Layer 4 of a small transformer language model trained on English Wikipedia (8 layers, counted from 0, width 128).
A neuron adds its activation times its output weights to the MLP's output. To switch it off is to set its activation to zero at one token and run the rest of the model.

Output weights of the MLP neurons that the questions are about. A number n stands for (n - 128) times 0.0024.
n7: 142, 157, 140, 173, 88, 149, 154, 173, 86, 193, 151, 131, 122, 145, 134, 113, 160, 105, 100, 116, 81, 137, 142, 110, 133, 96, 110, 111, 122, 129, 156, 157, 155, 131, 153, 105, 125, 144, 162, 161, 84, 143, 102, 149, 156, 85, 123, 163, 114, 140, 140, 99, 119, 146, 139, 188, 108, 110, 94, 137, 182, 146, 128, 112, 147, 126, 94, 99, 152, 138, 127, 171, 161, 165, 121, 132, 139, 140, 141, 115, 92, 127, 102, 135, 156, 76, 120, 106, 115, 81, 102, 105, 121, 103, 117, 79, 155, 130, 79, 109, 125, 84, 126, 104, 102, 176, 138, 134, 104, 138, 156, 136, 140, 188, 144, 139, 152, 121, 137, 132, 129, 154, 121, 94, 142, 115, 132, 109
n38: 117, 127, 161, 114, 130, 86, 103, 96, 84, 71, 157, 170, 162, 151, 146, 89, 139, 129, 116, 138, 114, 124, 101, 132, 136, 127, 137, 70, 147, 104, 112, 145, 189, 86, 143, 174, 165, 125, 130, 98, 178, 116, 96, 116, 148, 150, 131, 140, 135, 182, 98, 185, 129, 92, 98, 70, 144, 137, 145, 129, 107, 136, 202, 150, 126, 82, 136, 160, 137, 138, 145, 149, 128, 151, 91, 83, 180, 143, 121, 119, 95, 57, 148, 143, 111, 169, 137, 110, 135, 91, 148, 120, 116, 158, 137, 143, 129, 128, 131, 147, 148, 91, 51, 106, 111, 91, 123, 104, 68, 144, 143, 198, 118, 152, 173, 97, 145, 121, 182, 157, 81, 178, 102, 125, 63, 147, 167, 111
n64: 159, 169, 102, 138, 134, 155, 98, 125, 119, 96, 87, 140, 121, 140, 131, 154, 140, 143, 154, 156, 146, 117, 133, 113, 133, 139, 121, 118, 124, 133, 118, 140, 124, 140, 86, 75, 91, 142, 101, 107, 87, 146, 161, 97, 190, 107, 26, 124, 122, 104, 166, 35, 133, 127, 159, 124, 103, 141, 89, 133, 168, 100, 112, 114, 104, 138, 158, 92, 158, 117, 141, 162, 115, 77, 141, 192, 116, 145, 204, 168, 119, 94, 95, 121, 136, 158, 126, 178, 124, 106, 138, 104, 115, 94, 106, 109, 131, 146, 88, 144, 190, 179, 162, 92, 118, 152, 113, 148, 132, 164, 102, 110, 168, 149, 113, 140, 174, 138, 112, 158, 108, 112, 120, 126, 176, 150, 108, 99
n65: 127, 155, 111, 79, 130, 122, 113, 142, 141, 81, 77, 141, 155, 110, 169, 144, 176, 109, 152, 95, 122, 133, 137, 140, 186, 134, 109, 130, 138, 140, 160, 143, 77, 131, 117, 134, 113, 125, 132, 128, 93, 182, 186, 84, 97, 114, 147, 151, 151, 168, 96, 130, 95, 162, 173, 119, 122, 105, 115, 96, 209, 132, 139, 74, 137, 114, 179, 161, 135, 118, 138, 140, 153, 110, 113, 143, 120, 159, 158, 131, 64, 98, 107, 141, 141, 145, 84, 142, 157, 147, 105, 138, 174, 134, 64, 160, 155, 160, 144, 104, 132, 127, 63, 146, 194, 100, 95, 127, 107, 142, 132, 115, 155, 103, 134, 120, 78, 142, 129, 115, 141, 142, 93, 158, 150, 163, 171, 98
n111: 75, 157, 145, 130, 75, 57, 101, 140, 108, 153, 113, 103, 148, 160, 106, 115, 144, 131, 142, 158, 127, 106, 146, 116, 158, 83, 146, 146, 121, 90, 151, 119, 119, 130, 103, 136, 102, 66, 148, 119, 62, 135, 124, 133, 156, 165, 157, 136, 128, 137, 106, 105, 117, 122, 126, 121, 162, 127, 156, 121, 145, 98, 122, 140, 73, 134, 175, 9, 111, 103, 128, 131, 135, 134, 158, 117, 124, 130, 101, 137, 89, 135, 119, 116, 139, 78, 161, 106, 93, 142, 108, 145, 211, 161, 148, 115, 72, 143, 118, 112, 186, 146, 127, 120, 108, 131, 98, 139, 134, 222, 123, 135, 103, 88, 128, 129, 85, 139, 67, 90, 117, 148, 142, 150, 110, 138, 129, 130
n114: 162, 76, 114, 133, 83, 120, 128, 126, 150, 151, 133, 112, 82, 125, 153, 116, 133, 135, 164, 118, 156, 124, 155, 92, 97, 119, 180, 114, 121, 135, 185, 94, 74, 179, 168, 157, 120, 149, 118, 163, 109, 122, 91, 119, 111, 105, 130, 133, 148, 153, 105, 153, 73, 117, 165, 185, 148, 91, 165, 133, 118, 111, 127, 133, 126, 160, 168, 141, 172, 143, 126, 98, 90, 148, 115, 104, 112, 161, 148, 124, 111, 108, 76, 180, 117, 118, 151, 115, 163, 124, 202, 109, 168, 118, 181, 104, 101, 173, 117, 134, 164, 140, 130, 167, 149, 159, 147, 115, 167, 125, 133, 70, 114, 128, 167, 132, 163, 120, 79, 174, 125, 87, 113, 166, 119, 113, 108, 133
n124: 133, 159, 100, 96, 149, 128, 138, 90, 128, 116, 122, 123, 136, 93, 123, 149, 153, 109, 116, 93, 155, 142, 166, 129, 121, 133, 113, 140, 128, 124, 130, 102, 89, 165, 135, 150, 118, 95, 48, 141, 126, 83, 145, 112, 144, 137, 146, 106, 136, 147, 123, 101, 118, 142, 111, 102, 99, 81, 101, 108, 186, 161, 132, 102, 129, 111, 143, 132, 139, 166, 105, 84, 123, 168, 114, 141, 143, 109, 85, 148, 85, 128, 98, 160, 183, 88, 117, 105, 126, 179, 166, 158, 120, 154, 93, 173, 145, 108, 98, 164, 96, 155, 96, 142, 130, 161, 40, 120, 161, 151, 90, 146, 120, 93, 144, 111, 129, 124, 129, 118, 109, 133, 159, 142, 147, 124, 152, 130
n125: 88, 164, 150, 125, 105, 90, 94, 137, 155, 162, 104, 137, 148, 164, 209, 165, 145, 104, 147, 119, 116, 143, 134, 149, 162, 166, 73, 124, 147, 142, 110, 116, 149, 134, 140, 122, 147, 104, 141, 121, 110, 121, 148, 119, 147, 152, 172, 118, 116, 95, 134, 106, 99, 140, 67, 157, 75, 154, 155, 175, 180, 121, 111, 126, 187, 116, 137, 167, 139, 103, 126, 140, 121, 128, 137, 167, 109, 137, 107, 89, 168, 150, 114, 114, 102, 122, 121, 122, 96, 125, 122, 133, 106, 93, 163, 126, 128, 100, 107, 117, 143, 85, 124, 135, 130, 100, 78, 159, 192, 155, 97, 105, 92, 73, 116, 174, 106, 117, 140, 155, 73, 116, 164, 153, 118, 109, 129, 138
n130: 164, 128, 115, 157, 120, 100, 130, 94, 82, 94, 120, 143, 137, 144, 118, 133, 94, 123, 141, 119, 120, 160, 158, 118, 129, 118, 126, 186, 137, 110, 97, 88, 117, 108, 132, 139, 106, 94, 139, 182, 182, 97, 134, 165, 107, 130, 133, 134, 156, 116, 138, 116, 106, 133, 107, 90, 182, 147, 123, 115, 127, 136, 103, 154, 138, 144, 144, 53, 65, 138, 76, 130, 153, 127, 138, 99, 141, 134, 160, 148, 126, 81, 121, 143, 110, 144, 128, 147, 111, 133, 162, 156, 143, 55, 119, 104, 100, 131, 105, 115, 117, 132, 137, 153, 136, 120, 144, 126, 108, 120, 123, 179, 162, 119, 122, 127, 111, 113, 103, 144, 145, 189, 161, 98, 93, 101, 186, 151
n188: 109, 180, 148, 74, 78, 146, 120, 162, 152, 136, 118, 164, 116, 139, 119, 191, 132, 130, 148, 113, 134, 140, 155, 143, 155, 135, 160, 94, 118, 96, 100, 124, 120, 100, 119, 158, 133, 123, 149, 128, 141, 140, 91, 159, 111, 121, 145, 159, 81, 165, 106, 132, 145, 126, 141, 176, 131, 153, 136, 126, 152, 100, 119, 149, 172, 107, 144, 151, 149, 103, 129, 90, 177, 134, 141, 134, 88, 159, 147, 100, 85, 119, 115, 147, 116, 119, 127, 94, 151, 108, 121, 126, 118, 98, 162, 183, 101, 101, 115, 147, 118, 149, 91, 133, 87, 126, 142, 139, 127, 135, 109, 87, 137, 124, 150, 172, 148, 133, 143, 115, 84, 177, 160, 143, 172, 82, 176, 146
n190: 146, 152, 108, 110, 142, 174, 181, 151, 120, 92, 120, 95, 100, 147, 94, 151, 135, 119, 157, 125, 111, 133, 173, 90, 117, 122, 139, 127, 108, 123, 162, 130, 94, 157, 134, 134, 104, 165, 140, 156, 129, 101, 126, 128, 135, 89, 116, 125, 104, 164, 124, 136, 99, 161, 115, 130, 125, 159, 115, 159, 101, 178, 187, 79, 96, 142, 194, 52, 90, 140, 92, 103, 145, 95, 150, 133, 161, 153, 118, 141, 132, 125, 151, 133, 149, 129, 113, 132, 205, 105, 107, 125, 144, 139, 163, 95, 142, 128, 127, 106, 127, 163, 121, 153, 138, 163, 116, 161, 108, 105, 114, 148, 97, 149, 117, 185, 149, 118, 92, 125, 142, 193, 131, 107, 106, 149, 134, 103
n235: 126, 165, 132, 129, 133, 118, 110, 124, 131, 122, 121, 107, 178, 107, 136, 151, 153, 124, 131, 84, 165, 108, 138, 122, 34, 151, 158, 156, 157, 93, 166, 136, 135, 123, 149, 145, 167, 113, 120, 141, 171, 149, 128, 124, 118, 127, 169, 130, 145, 117, 100, 147, 111, 147, 107, 73, 122, 133, 171, 122, 119, 127, 140, 128, 136, 141, 104, 92, 148, 158, 127, 100, 156, 148, 90, 96, 117, 108, 86, 116, 107, 181, 148, 127, 77, 121, 147, 105, 110, 121, 127, 118, 108, 130, 115, 86, 138, 133, 143, 147, 114, 101, 156, 122, 128, 156, 97, 201, 118, 140, 83, 130, 126, 171, 99, 137, 119, 132, 80, 115, 68, 132, 139, 144, 140, 139, 122, 145
n237: 91, 128, 135, 105, 126, 147, 109, 150, 191, 63, 66, 122, 93, 162, 116, 171, 151, 127, 127, 87, 141, 128, 102, 155, 148, 133, 104, 88, 157, 160, 105, 125, 141, 152, 118, 136, 107, 160, 128, 113, 105, 86, 164, 150, 159, 165, 108, 180, 112, 118, 114, 138, 141, 108, 129, 180, 57, 110, 118, 131, 167, 94, 110, 120, 103, 112, 154, 44, 108, 182, 151, 121, 127, 144, 163, 112, 87, 110, 131, 103, 162, 95, 126, 103, 133, 117, 101, 88, 136, 102, 113, 152, 126, 120, 96, 138, 175, 154, 116, 94, 119, 128, 138, 116, 124, 151, 115, 104, 132, 54, 160, 157, 105, 79, 139, 164, 137, 89, 119, 109, 132, 187, 158, 145, 103, 116, 142, 141
n239: 178, 135, 119, 127, 124, 142, 177, 205, 117, 85, 90, 108, 158, 188, 104, 146, 114, 108, 139, 139, 103, 132, 147, 149, 107, 162, 112, 146, 115, 126, 169, 147, 148, 215, 192, 180, 170, 144, 108, 139, 89, 132, 152, 83, 111, 126, 113, 105, 124, 125, 103, 172, 94, 113, 131, 138, 118, 156, 163, 107, 136, 168, 117, 169, 116, 119, 122, 122, 83, 163, 96, 172, 192, 91, 109, 132, 122, 78, 101, 143, 99, 141, 116, 142, 96, 156, 115, 142, 145, 106, 150, 193, 73, 151, 122, 89, 112, 123, 155, 143, 142, 103, 133, 89, 133, 163, 135, 109, 118, 160, 160, 168, 127, 134, 95, 140, 143, 117, 144, 126, 125, 117, 148, 167, 144, 124, 103, 180

Each question names a token from some text and the token that comes next. It shows the activations a of the neurons there, in the order above. A number n stands for (n - 128) times 0.056.

Then comes g, the gradient of the next token's log-probability with respect to the MLP's output, scaled to length 1. A neuron's effect is roughly proportional to its activation times (output weights . g). A number n stands for (n - 128) times 0.0029.

" was", then " for"
a: 112, 131, 128, 129, 128, 129, 125, 127, 130, 128, 128, 102, 131, 112
g: 105, 110, 103, 113, 141, 160, 122, 44, 104, 154, 179, 165, 138, 153, 69, 73, 60, 167, 161, 162, 139, 81, 171, 164, 186, 98, 163, 138, 120, 92, 171, 79, 134, 148, 148, 137, 140, 114, 133, 91, 97, 144, 130, 188, 80, 114, 163, 128, 162, 117, 105, 123, 112, 117, 161, 143, 187, 104, 154, 95, 127, 140, 137, 132, 93, 115, 114, 137, 147, 134, 127, 125, 121, 148, 84, 139, 141, 76, 154, 91, 122, 101, 165, 124, 127, 145, 150, 89, 150, 107, 95, 128, 117, 147, 106, 79, 139, 137, 144, 116, 114, 110, 153, 178, 141, 166, 52, 130, 91, 196, 112, 104, 128, 162, 126, 99, 80, 119, 69, 112, 140, 107, 152, 108, 157, 143, 113, 86
Which neuron, switched off, raises the next token's probability most? n235

" it", then " became"
a: 126, 126, 126, 129, 123, 131, 130, 122, 125, 80, 128, 142, 128, 125
g: 123, 127, 168, 107, 68, 195, 89, 126, 66, 127, 111, 156, 145, 143, 164, 109, 80, 105, 112, 116, 156, 90, 119, 166, 95, 178, 116, 107, 137, 141, 106, 149, 58, 160, 106, 144, 134, 117, 161, 183, 115, 141, 124, 128, 109, 97, 162, 153, 148, 105, 113, 151, 131, 102, 132, 131, 120, 116, 96, 137, 89, 170, 142, 110, 170, 132, 114, 132, 122, 178, 123, 73, 129, 132, 94, 186, 130, 160, 92, 114, 89, 175, 179, 76, 97, 105, 111, 76, 58, 125, 136, 115, 148, 148, 148, 123, 156, 96, 170, 69, 145, 117, 137, 142, 173, 111, 131, 118, 112, 137, 89, 97, 126, 163, 167, 168, 98, 159, 123, 155, 101, 116, 49, 156, 127, 149, 139, 182
Which neuron, switched off, lowers the next token's probability most? n235

" app", then "eal"
a: 130, 128, 132, 129, 112, 129, 127, 128, 130, 127, 129, 131, 128, 123
g: 122, 137, 91, 112, 73, 142, 142, 118, 99, 121, 105, 82, 180, 170, 137, 183, 106, 106, 125, 140, 103, 146, 98, 141, 173, 122, 139, 122, 143, 164, 116, 100, 156, 153, 109, 112, 149, 105, 166, 85, 122, 121, 91, 162, 138, 128, 45, 123, 153, 170, 134, 137, 129, 85, 114, 144, 147, 114, 157, 123, 47, 164, 156, 96, 127, 121, 98, 116, 107, 121, 158, 155, 56, 117, 83, 150, 141, 110, 148, 155, 123, 125, 103, 110, 128, 176, 139, 135, 154, 159, 125, 95, 93, 137, 168, 125, 148, 111, 197, 177, 179, 96, 122, 131, 109, 60, 213, 140, 158, 104, 93, 183, 148, 129, 130, 160, 109, 123, 141, 142, 195, 124, 123, 117, 118, 83, 89, 102
Which neuron, switched off, lowers the next token's probability most? n111

"sp", then "ect"
a: 147, 128, 122, 183, 128, 125, 132, 135, 80, 130, 130, 126, 171, 129
g: 128, 111, 140, 92, 68, 108, 140, 104, 104, 101, 153, 142, 101, 132, 82, 107, 174, 165, 148, 140, 170, 131, 105, 145, 126, 92, 114, 206, 145, 184, 131, 93, 147, 103, 136, 159, 128, 60, 139, 134, 160, 100, 175, 159, 108, 180, 96, 156, 139, 113, 122, 73, 97, 104, 91, 116, 149, 97, 121, 158, 122, 96, 127, 164, 116, 150, 100, 121, 158, 158, 130, 124, 124, 84, 83, 64, 127, 176, 129, 108, 115, 178, 137, 87, 100, 175, 160, 106, 136, 89, 109, 157, 138, 164, 144, 166, 167, 120, 114, 121, 150, 155, 160, 149, 137, 191, 154, 133, 205, 125, 148, 137, 95, 153, 101, 161, 92, 165, 70, 88, 120, 123, 122, 72, 156, 133, 100, 120
Which neuron, switched off, raises the next token's probability most? n65

"ce", then "p"
a: 131, 128, 128, 182, 130, 128, 130, 135, 130, 115, 249, 125, 128, 127
g: 57, 139, 162, 133, 118, 144, 107, 138, 148, 161, 146, 98, 151, 169, 133, 142, 111, 74, 143, 129, 124, 116, 144, 99, 179, 143, 92, 131, 177, 152, 104, 152, 121, 78, 142, 145, 109, 105, 115, 126, 163, 183, 100, 126, 116, 149, 125, 172, 80, 163, 89, 117, 175, 140, 176, 140, 117, 71, 116, 122, 102, 181, 143, 124, 110, 97, 155, 110, 87, 101, 135, 138, 168, 119, 116, 97, 87, 132, 136, 140, 149, 134, 169, 116, 161, 106, 153, 196, 186, 135, 105, 143, 132, 118, 142, 84, 126, 54, 125, 109, 81, 111, 172, 207, 120, 149, 105, 148, 141, 111, 90, 68, 153, 150, 90, 134, 81, 179, 83, 132, 96, 153, 94, 129, 182, 119, 136, 104
Which two neurons, each switched off alone, lower its probability most, in order? n190, n65

"aven", then "ly"
a: 127, 123, 128, 130, 128, 127, 108, 125, 130, 129, 127, 122, 130, 128
g: 132, 107, 128, 143, 143, 128, 115, 104, 155, 114, 65, 127, 149, 138, 128, 181, 126, 145, 102, 175, 81, 175, 107, 131, 209, 148, 148, 126, 142, 126, 102, 182, 135, 138, 100, 135, 120, 121, 156, 146, 157, 120, 140, 158, 90, 144, 175, 169, 140, 149, 132, 141, 170, 66, 166, 142, 116, 132, 128, 45, 157, 73, 141, 164, 130, 164, 147, 95, 109, 145, 121, 125, 129, 127, 158, 132, 144, 99, 168, 127, 155, 173, 113, 117, 132, 190, 178, 154, 197, 154, 173, 158, 154, 132, 145, 103, 123, 121, 172, 128, 162, 115, 93, 158, 141, 133, 159, 73, 138, 151, 123, 129, 187, 109, 77, 154, 162, 128, 134, 36, 158, 157, 148, 118, 149, 89, 112, 155
Which two neurons, each switched off alone, lower its probability most, in order? n124, n235

"ips", then " never"
a: 160, 128, 129, 121, 128, 129, 143, 123, 123, 124, 127, 128, 128, 129
g: 173, 129, 104, 168, 60, 102, 135, 84, 141, 154, 111, 109, 86, 112, 177, 115, 175, 107, 111, 170, 93, 184, 128, 121, 162, 129, 131, 141, 129, 74, 120, 82, 152, 116, 140, 95, 143, 103, 144, 132, 106, 97, 147, 139, 162, 119, 83, 145, 118, 187, 156, 154, 89, 114, 148, 123, 119, 145, 112, 82, 129, 144, 127, 100, 117, 141, 168, 108, 132, 129, 185, 139, 183, 111, 133, 104, 170, 146, 94, 200, 88, 99, 110, 167, 137, 63, 173, 112, 95, 113, 188, 110, 79, 170, 146, 103, 118, 139, 161, 155, 166, 150, 139, 88, 67, 118, 138, 94, 145, 136, 136, 123, 163, 164, 171, 150, 120, 171, 180, 159, 138, 128, 121, 98, 84, 174, 138, 112
Which neuron, switched off, lowers the next token's probability most? n7

" single", then " was"
a: 128, 127, 128, 128, 128, 125, 125, 128, 131, 128, 133, 130, 132, 120
g: 163, 148, 154, 197, 111, 154, 179, 102, 127, 115, 128, 91, 155, 119, 136, 137, 166, 111, 147, 102, 153, 178, 129, 168, 106, 126, 130, 141, 147, 126, 160, 87, 136, 142, 146, 134, 157, 139, 117, 128, 143, 143, 181, 153, 115, 147, 90, 164, 144, 125, 93, 189, 104, 176, 124, 142, 47, 67, 107, 152, 144, 184, 114, 142, 170, 137, 110, 130, 145, 138, 107, 142, 102, 160, 116, 87, 138, 50, 145, 131, 137, 138, 172, 94, 88, 100, 117, 101, 50, 125, 72, 137, 135, 123, 114, 97, 170, 133, 117, 118, 156, 104, 157, 147, 147, 103, 116, 61, 157, 128, 100, 172, 102, 176, 146, 168, 112, 172, 118, 211, 135, 109, 118, 115, 172, 103, 121, 139
Which neuron, switched off, raises the next token's probability most? n239

" was", then " can"
a: 103, 116, 128, 130, 130, 126, 128, 128, 129, 129, 124, 129, 128, 122
g: 128, 107, 125, 126, 64, 129, 138, 116, 158, 177, 144, 107, 153, 167, 103, 126, 130, 109, 156, 168, 171, 107, 155, 139, 142, 107, 136, 142, 107, 63, 102, 127, 156, 77, 166, 128, 139, 160, 70, 74, 74, 109, 86, 132, 93, 114, 153, 171, 99, 147, 136, 114, 122, 95, 185, 162, 161, 98, 99, 102, 118, 61, 118, 99, 116, 136, 123, 125, 168, 151, 147, 155, 164, 122, 122, 149, 165, 120, 57, 127, 120, 144, 113, 137, 188, 148, 99, 138, 117, 166, 110, 92, 139, 132, 140, 133, 89, 165, 92, 100, 153, 159, 130, 166, 134, 152, 95, 168, 148, 81, 100, 120, 106, 92, 91, 87, 156, 106, 114, 112, 167, 123, 100, 183, 171, 219, 116, 111
Which neuron, switched off, lowers the next token's probability most? n38

"\"", then " and"
a: 149, 128, 129, 131, 131, 126, 128, 127, 132, 153, 131, 123, 130, 128
g: 64, 174, 136, 157, 142, 92, 131, 83, 136, 124, 119, 142, 174, 115, 75, 149, 100, 154, 137, 114, 156, 96, 185, 135, 77, 124, 165, 127, 117, 74, 114, 127, 166, 190, 121, 81, 166, 185, 151, 168, 167, 158, 116, 147, 145, 147, 155, 124, 88, 114, 112, 142, 132, 126, 159, 130, 145, 158, 105, 102, 165, 147, 106, 99, 81, 152, 119, 115, 130, 186, 139, 67, 147, 97, 95, 176, 97, 111, 113, 156, 158, 41, 142, 69, 152, 101, 122, 135, 150, 135, 93, 154, 126, 131, 102, 182, 94, 172, 131, 162, 127, 94, 100, 161, 156, 170, 117, 95, 129, 85, 122, 130, 141, 143, 137, 143, 102, 77, 111, 158, 92, 150, 94, 146, 99, 160, 101, 139
Which neuron, switched off, raises the next token's probability most? n7

" Guard", then "ian"
a: 158, 128, 135, 125, 133, 128, 131, 128, 124, 131, 122, 128, 128, 128
g: 102, 46, 141, 129, 122, 104, 115, 107, 124, 83, 155, 155, 92, 148, 103, 143, 147, 104, 108, 162, 100, 146, 133, 81, 143, 165, 115, 141, 118, 106, 136, 174, 87, 153, 108, 196, 81, 102, 169, 173, 122, 135, 177, 102, 128, 200, 138, 170, 138, 148, 137, 88, 166, 125, 180, 107, 106, 101, 81, 134, 168, 130, 137, 119, 106, 131, 181, 120, 115, 137, 112, 138, 137, 98, 123, 122, 135, 165, 106, 123, 115, 187, 129, 92, 135, 139, 102, 166, 198, 132, 150, 196, 111, 155, 156, 191, 107, 154, 135, 114, 214, 144, 125, 88, 115, 158, 132, 137, 107, 151, 151, 112, 139, 101, 141, 187, 123, 87, 190, 92, 91, 128, 146, 136, 121, 113, 134, 146
Which neuron, switched off, raises the next token's probability most? n7

"our", then " party"
a: 189, 171, 131, 128, 127, 128, 124, 128, 129, 140, 130, 132, 132, 130
g: 160, 134, 177, 123, 131, 181, 92, 84, 136, 145, 164, 81, 117, 111, 158, 139, 176, 141, 138, 105, 101, 137, 145, 146, 153, 224, 136, 154, 130, 152, 129, 163, 157, 104, 112, 113, 122, 218, 80, 105, 95, 112, 151, 133, 201, 152, 60, 141, 157, 78, 113, 82, 118, 84, 123, 176, 117, 110, 168, 118, 161, 111, 155, 173, 101, 131, 141, 172, 130, 147, 153, 108, 131, 170, 145, 144, 137, 143, 153, 130, 111, 142, 110, 98, 88, 113, 139, 120, 103, 138, 94, 130, 149, 96, 124, 153, 96, 98, 147, 121, 189, 129, 122, 162, 123, 157, 167, 152, 140, 89, 82, 131, 130, 138, 137, 116, 156, 120, 111, 191, 156, 165, 201, 171, 148, 124, 159, 136
Which neuron, switched off, lowers the next token's probability most? n7

" single", then " as"
a: 132, 127, 125, 128, 123, 125, 127, 129, 129, 129, 132, 128, 131, 120
g: 199, 131, 134, 155, 156, 170, 174, 100, 166, 196, 181, 131, 96, 169, 116, 131, 102, 151, 143, 178, 134, 131, 147, 191, 149, 143, 133, 154, 130, 118, 127, 109, 132, 156, 154, 164, 136, 139, 124, 163, 102, 104, 143, 160, 181, 143, 118, 153, 90, 80, 149, 106, 105, 117, 219, 118, 156, 78, 159, 112, 134, 153, 113, 104, 159, 145, 104, 106, 160, 169, 218, 154, 167, 105, 95, 146, 132, 82, 125, 104, 111, 140, 143, 148, 90, 148, 133, 95, 113, 116, 131, 122, 118, 174, 75, 84, 128, 161, 115, 139, 107, 126, 170, 188, 98, 121, 90, 124, 125, 154, 117, 141, 100, 180, 152, 127, 97, 126, 67, 106, 122, 113, 104, 91, 166, 145, 138, 102
Which neuron, switched off, raises the next token's probability most? n239

".\n\n", then "In"
a: 121, 124, 129, 128, 128, 179, 129, 132, 132, 127, 131, 127, 129, 127
g: 96, 121, 142, 125, 152, 173, 127, 134, 104, 130, 61, 119, 125, 140, 126, 114, 127, 123, 101, 102, 100, 111, 122, 184, 103, 181, 158, 147, 100, 178, 104, 161, 89, 167, 100, 130, 106, 143, 163, 175, 106, 145, 56, 103, 152, 108, 145, 160, 165, 144, 138, 145, 131, 122, 117, 199, 125, 105, 171, 109, 66, 142, 168, 106, 71, 127, 61, 128, 175, 146, 111, 120, 148, 124, 184, 115, 181, 88, 130, 100, 146, 80, 112, 88, 154, 143, 119, 62, 148, 134, 168, 113, 128, 187, 142, 128, 112, 97, 141, 105, 124, 127, 171, 124, 196, 138, 73, 122, 142, 110, 101, 121, 152, 118, 163, 142, 100, 140, 99, 111, 96, 129, 90, 86, 105, 67, 110, 137
Which neuron, switched off, lowers the next token's probability most? n114

"ur", then "day"
a: 125, 129, 50, 129, 137, 134, 128, 130, 129, 128, 122, 128, 122, 127
g: 85, 140, 131, 82, 142, 128, 157, 85, 145, 143, 148, 160, 76, 136, 146, 109, 163, 95, 101, 157, 137, 134, 110, 159, 97, 171, 166, 125, 136, 153, 124, 63, 134, 90, 141, 96, 146, 135, 147, 187, 161, 112, 113, 204, 188, 132, 183, 117, 125, 107, 153, 149, 144, 112, 145, 134, 114, 187, 155, 127, 108, 87, 131, 117, 123, 124, 100, 131, 190, 145, 193, 100, 119, 159, 67, 81, 209, 124, 125, 100, 132, 138, 100, 168, 122, 104, 147, 119, 126, 137, 181, 148, 135, 144, 126, 128, 123, 127, 78, 129, 174, 115, 139, 88, 100, 92, 104, 100, 114, 105, 116, 146, 118, 197, 56, 118, 104, 151, 136, 116, 85, 122, 134, 118, 64, 142, 91, 125
Which neuron, switched off, lowers the next token's probability most? n64

" for", then " the"
a: 129, 123, 126, 127, 130, 122, 128, 124, 129, 128, 130, 130, 98, 126
g: 130, 102, 158, 137, 90, 168, 110, 122, 135, 153, 148, 202, 82, 168, 135, 169, 108, 126, 125, 87, 157, 167, 168, 143, 75, 160, 131, 99, 170, 134, 99, 128, 153, 149, 104, 136, 104, 151, 98, 176, 116, 148, 159, 171, 132, 114, 105, 109, 169, 64, 142, 112, 160, 115, 119, 150, 60, 128, 138, 81, 85, 114, 139, 151, 122, 89, 141, 129, 114, 65, 87, 116, 132, 111, 125, 132, 127, 118, 187, 153, 142, 87, 163, 137, 138, 130, 112, 142, 122, 111, 130, 140, 119, 96, 87, 122, 137, 127, 106, 139, 133, 130, 130, 114, 71, 56, 142, 66, 140, 113, 181, 115, 96, 138, 80, 146, 72, 166, 59, 186, 104, 135, 153, 94, 172, 147, 158, 86
Which neuron, switched off, raises the next token's probability most? n237

" ret", then "ro"
a: 129, 131, 128, 139, 129, 130, 127, 126, 127, 130, 128, 128, 127, 127
g: 179, 145, 148, 169, 168, 136, 92, 97, 172, 138, 185, 159, 113, 107, 124, 122, 83, 104, 138, 121, 165, 148, 94, 142, 150, 130, 142, 145, 63, 64, 140, 167, 137, 132, 118, 184, 126, 163, 151, 146, 153, 165, 91, 115, 136, 111, 78, 134, 82, 97, 137, 109, 130, 76, 200, 207, 73, 173, 121, 125, 165, 82, 75, 127, 128, 143, 123, 129, 134, 154, 128, 102, 118, 141, 138, 138, 149, 115, 122, 116, 81, 125, 119, 134, 120, 48, 112, 145, 162, 85, 124, 94, 190, 154, 153, 108, 117, 131, 101, 102, 164, 133, 148, 155, 101, 111, 164, 58, 159, 148, 143, 111, 133, 130, 143, 107, 130, 152, 90, 148, 75, 150, 127, 113, 89, 148, 138, 165
Which neuron, switched off, raises the next token's probability most? n65

" coach", then " before"
a: 174, 131, 127, 129, 126, 138, 127, 132, 123, 125, 129, 131, 128, 129
g: 113, 152, 198, 152, 177, 145, 163, 168, 128, 113, 122, 108, 155, 103, 160, 125, 109, 160, 80, 141, 160, 128, 171, 140, 119, 141, 99, 84, 100, 105, 168, 72, 114, 170, 112, 61, 156, 114, 146, 98, 148, 128, 112, 153, 141, 113, 119, 131, 89, 138, 153, 83, 155, 88, 152, 128, 134, 123, 111, 111, 107, 120, 131, 146, 150, 150, 71, 128, 164, 133, 173, 77, 117, 121, 121, 148, 138, 69, 107, 178, 95, 92, 121, 125, 170, 129, 143, 152, 85, 149, 72, 84, 82, 135, 120, 130, 152, 78, 171, 125, 175, 134, 170, 133, 111, 138, 122, 99, 139, 209, 69, 139, 125, 198, 127, 87, 116, 142, 151, 157, 166, 148, 134, 117, 68, 125, 119, 82
Which neuron, switched off, lowers the next token's probability most? n7

" making", then ","
a: 129, 129, 127, 127, 128, 123, 123, 128, 123, 139, 129, 125, 131, 171
g: 140, 195, 104, 133, 129, 137, 211, 82, 117, 141, 119, 124, 133, 199, 129, 126, 123, 138, 131, 100, 137, 128, 110, 175, 143, 81, 141, 133, 102, 182, 161, 122, 103, 144, 105, 164, 127, 127, 135, 145, 150, 137, 103, 97, 209, 121, 118, 150, 141, 70, 158, 135, 118, 127, 140, 162, 105, 123, 129, 145, 153, 179, 103, 96, 141, 148, 119, 113, 178, 149, 134, 137, 113, 105, 76, 69, 183, 48, 116, 133, 159, 107, 137, 148, 89, 121, 106, 97, 96, 104, 66, 136, 107, 153, 110, 81, 182, 139, 121, 169, 76, 143, 170, 139, 173, 108, 73, 151, 148, 108, 142, 126, 125, 149, 133, 146, 118, 90, 173, 135, 175, 96, 90, 148, 113, 99, 147, 79
Which neuron, switched off, lowers the next token's probability most? n239

" European", then " Title"
a: 128, 128, 128, 130, 128, 125, 124, 129, 129, 115, 133, 131, 128, 126
g: 178, 99, 182, 130, 168, 90, 90, 188, 88, 126, 69, 99, 180, 59, 102, 117, 119, 110, 152, 140, 90, 148, 132, 154, 111, 113, 143, 110, 136, 122, 161, 165, 102, 152, 129, 126, 111, 152, 218, 157, 153, 128, 147, 82, 111, 96, 142, 136, 148, 174, 125, 134, 138, 132, 122, 89, 116, 115, 96, 104, 128, 109, 131, 103, 99, 147, 91, 129, 96, 94, 153, 130, 93, 167, 68, 150, 83, 164, 139, 97, 160, 114, 117, 129, 70, 120, 158, 122, 133, 88, 97, 145, 65, 104, 123, 115, 162, 199, 152, 148, 146, 124, 75, 103, 184, 88, 160, 103, 143, 116, 114, 155, 121, 115, 113, 116, 159, 157, 128, 137, 152, 142, 57, 150, 135, 133, 77, 123
Which neuron, switched off, lowers the next token's probability most? n188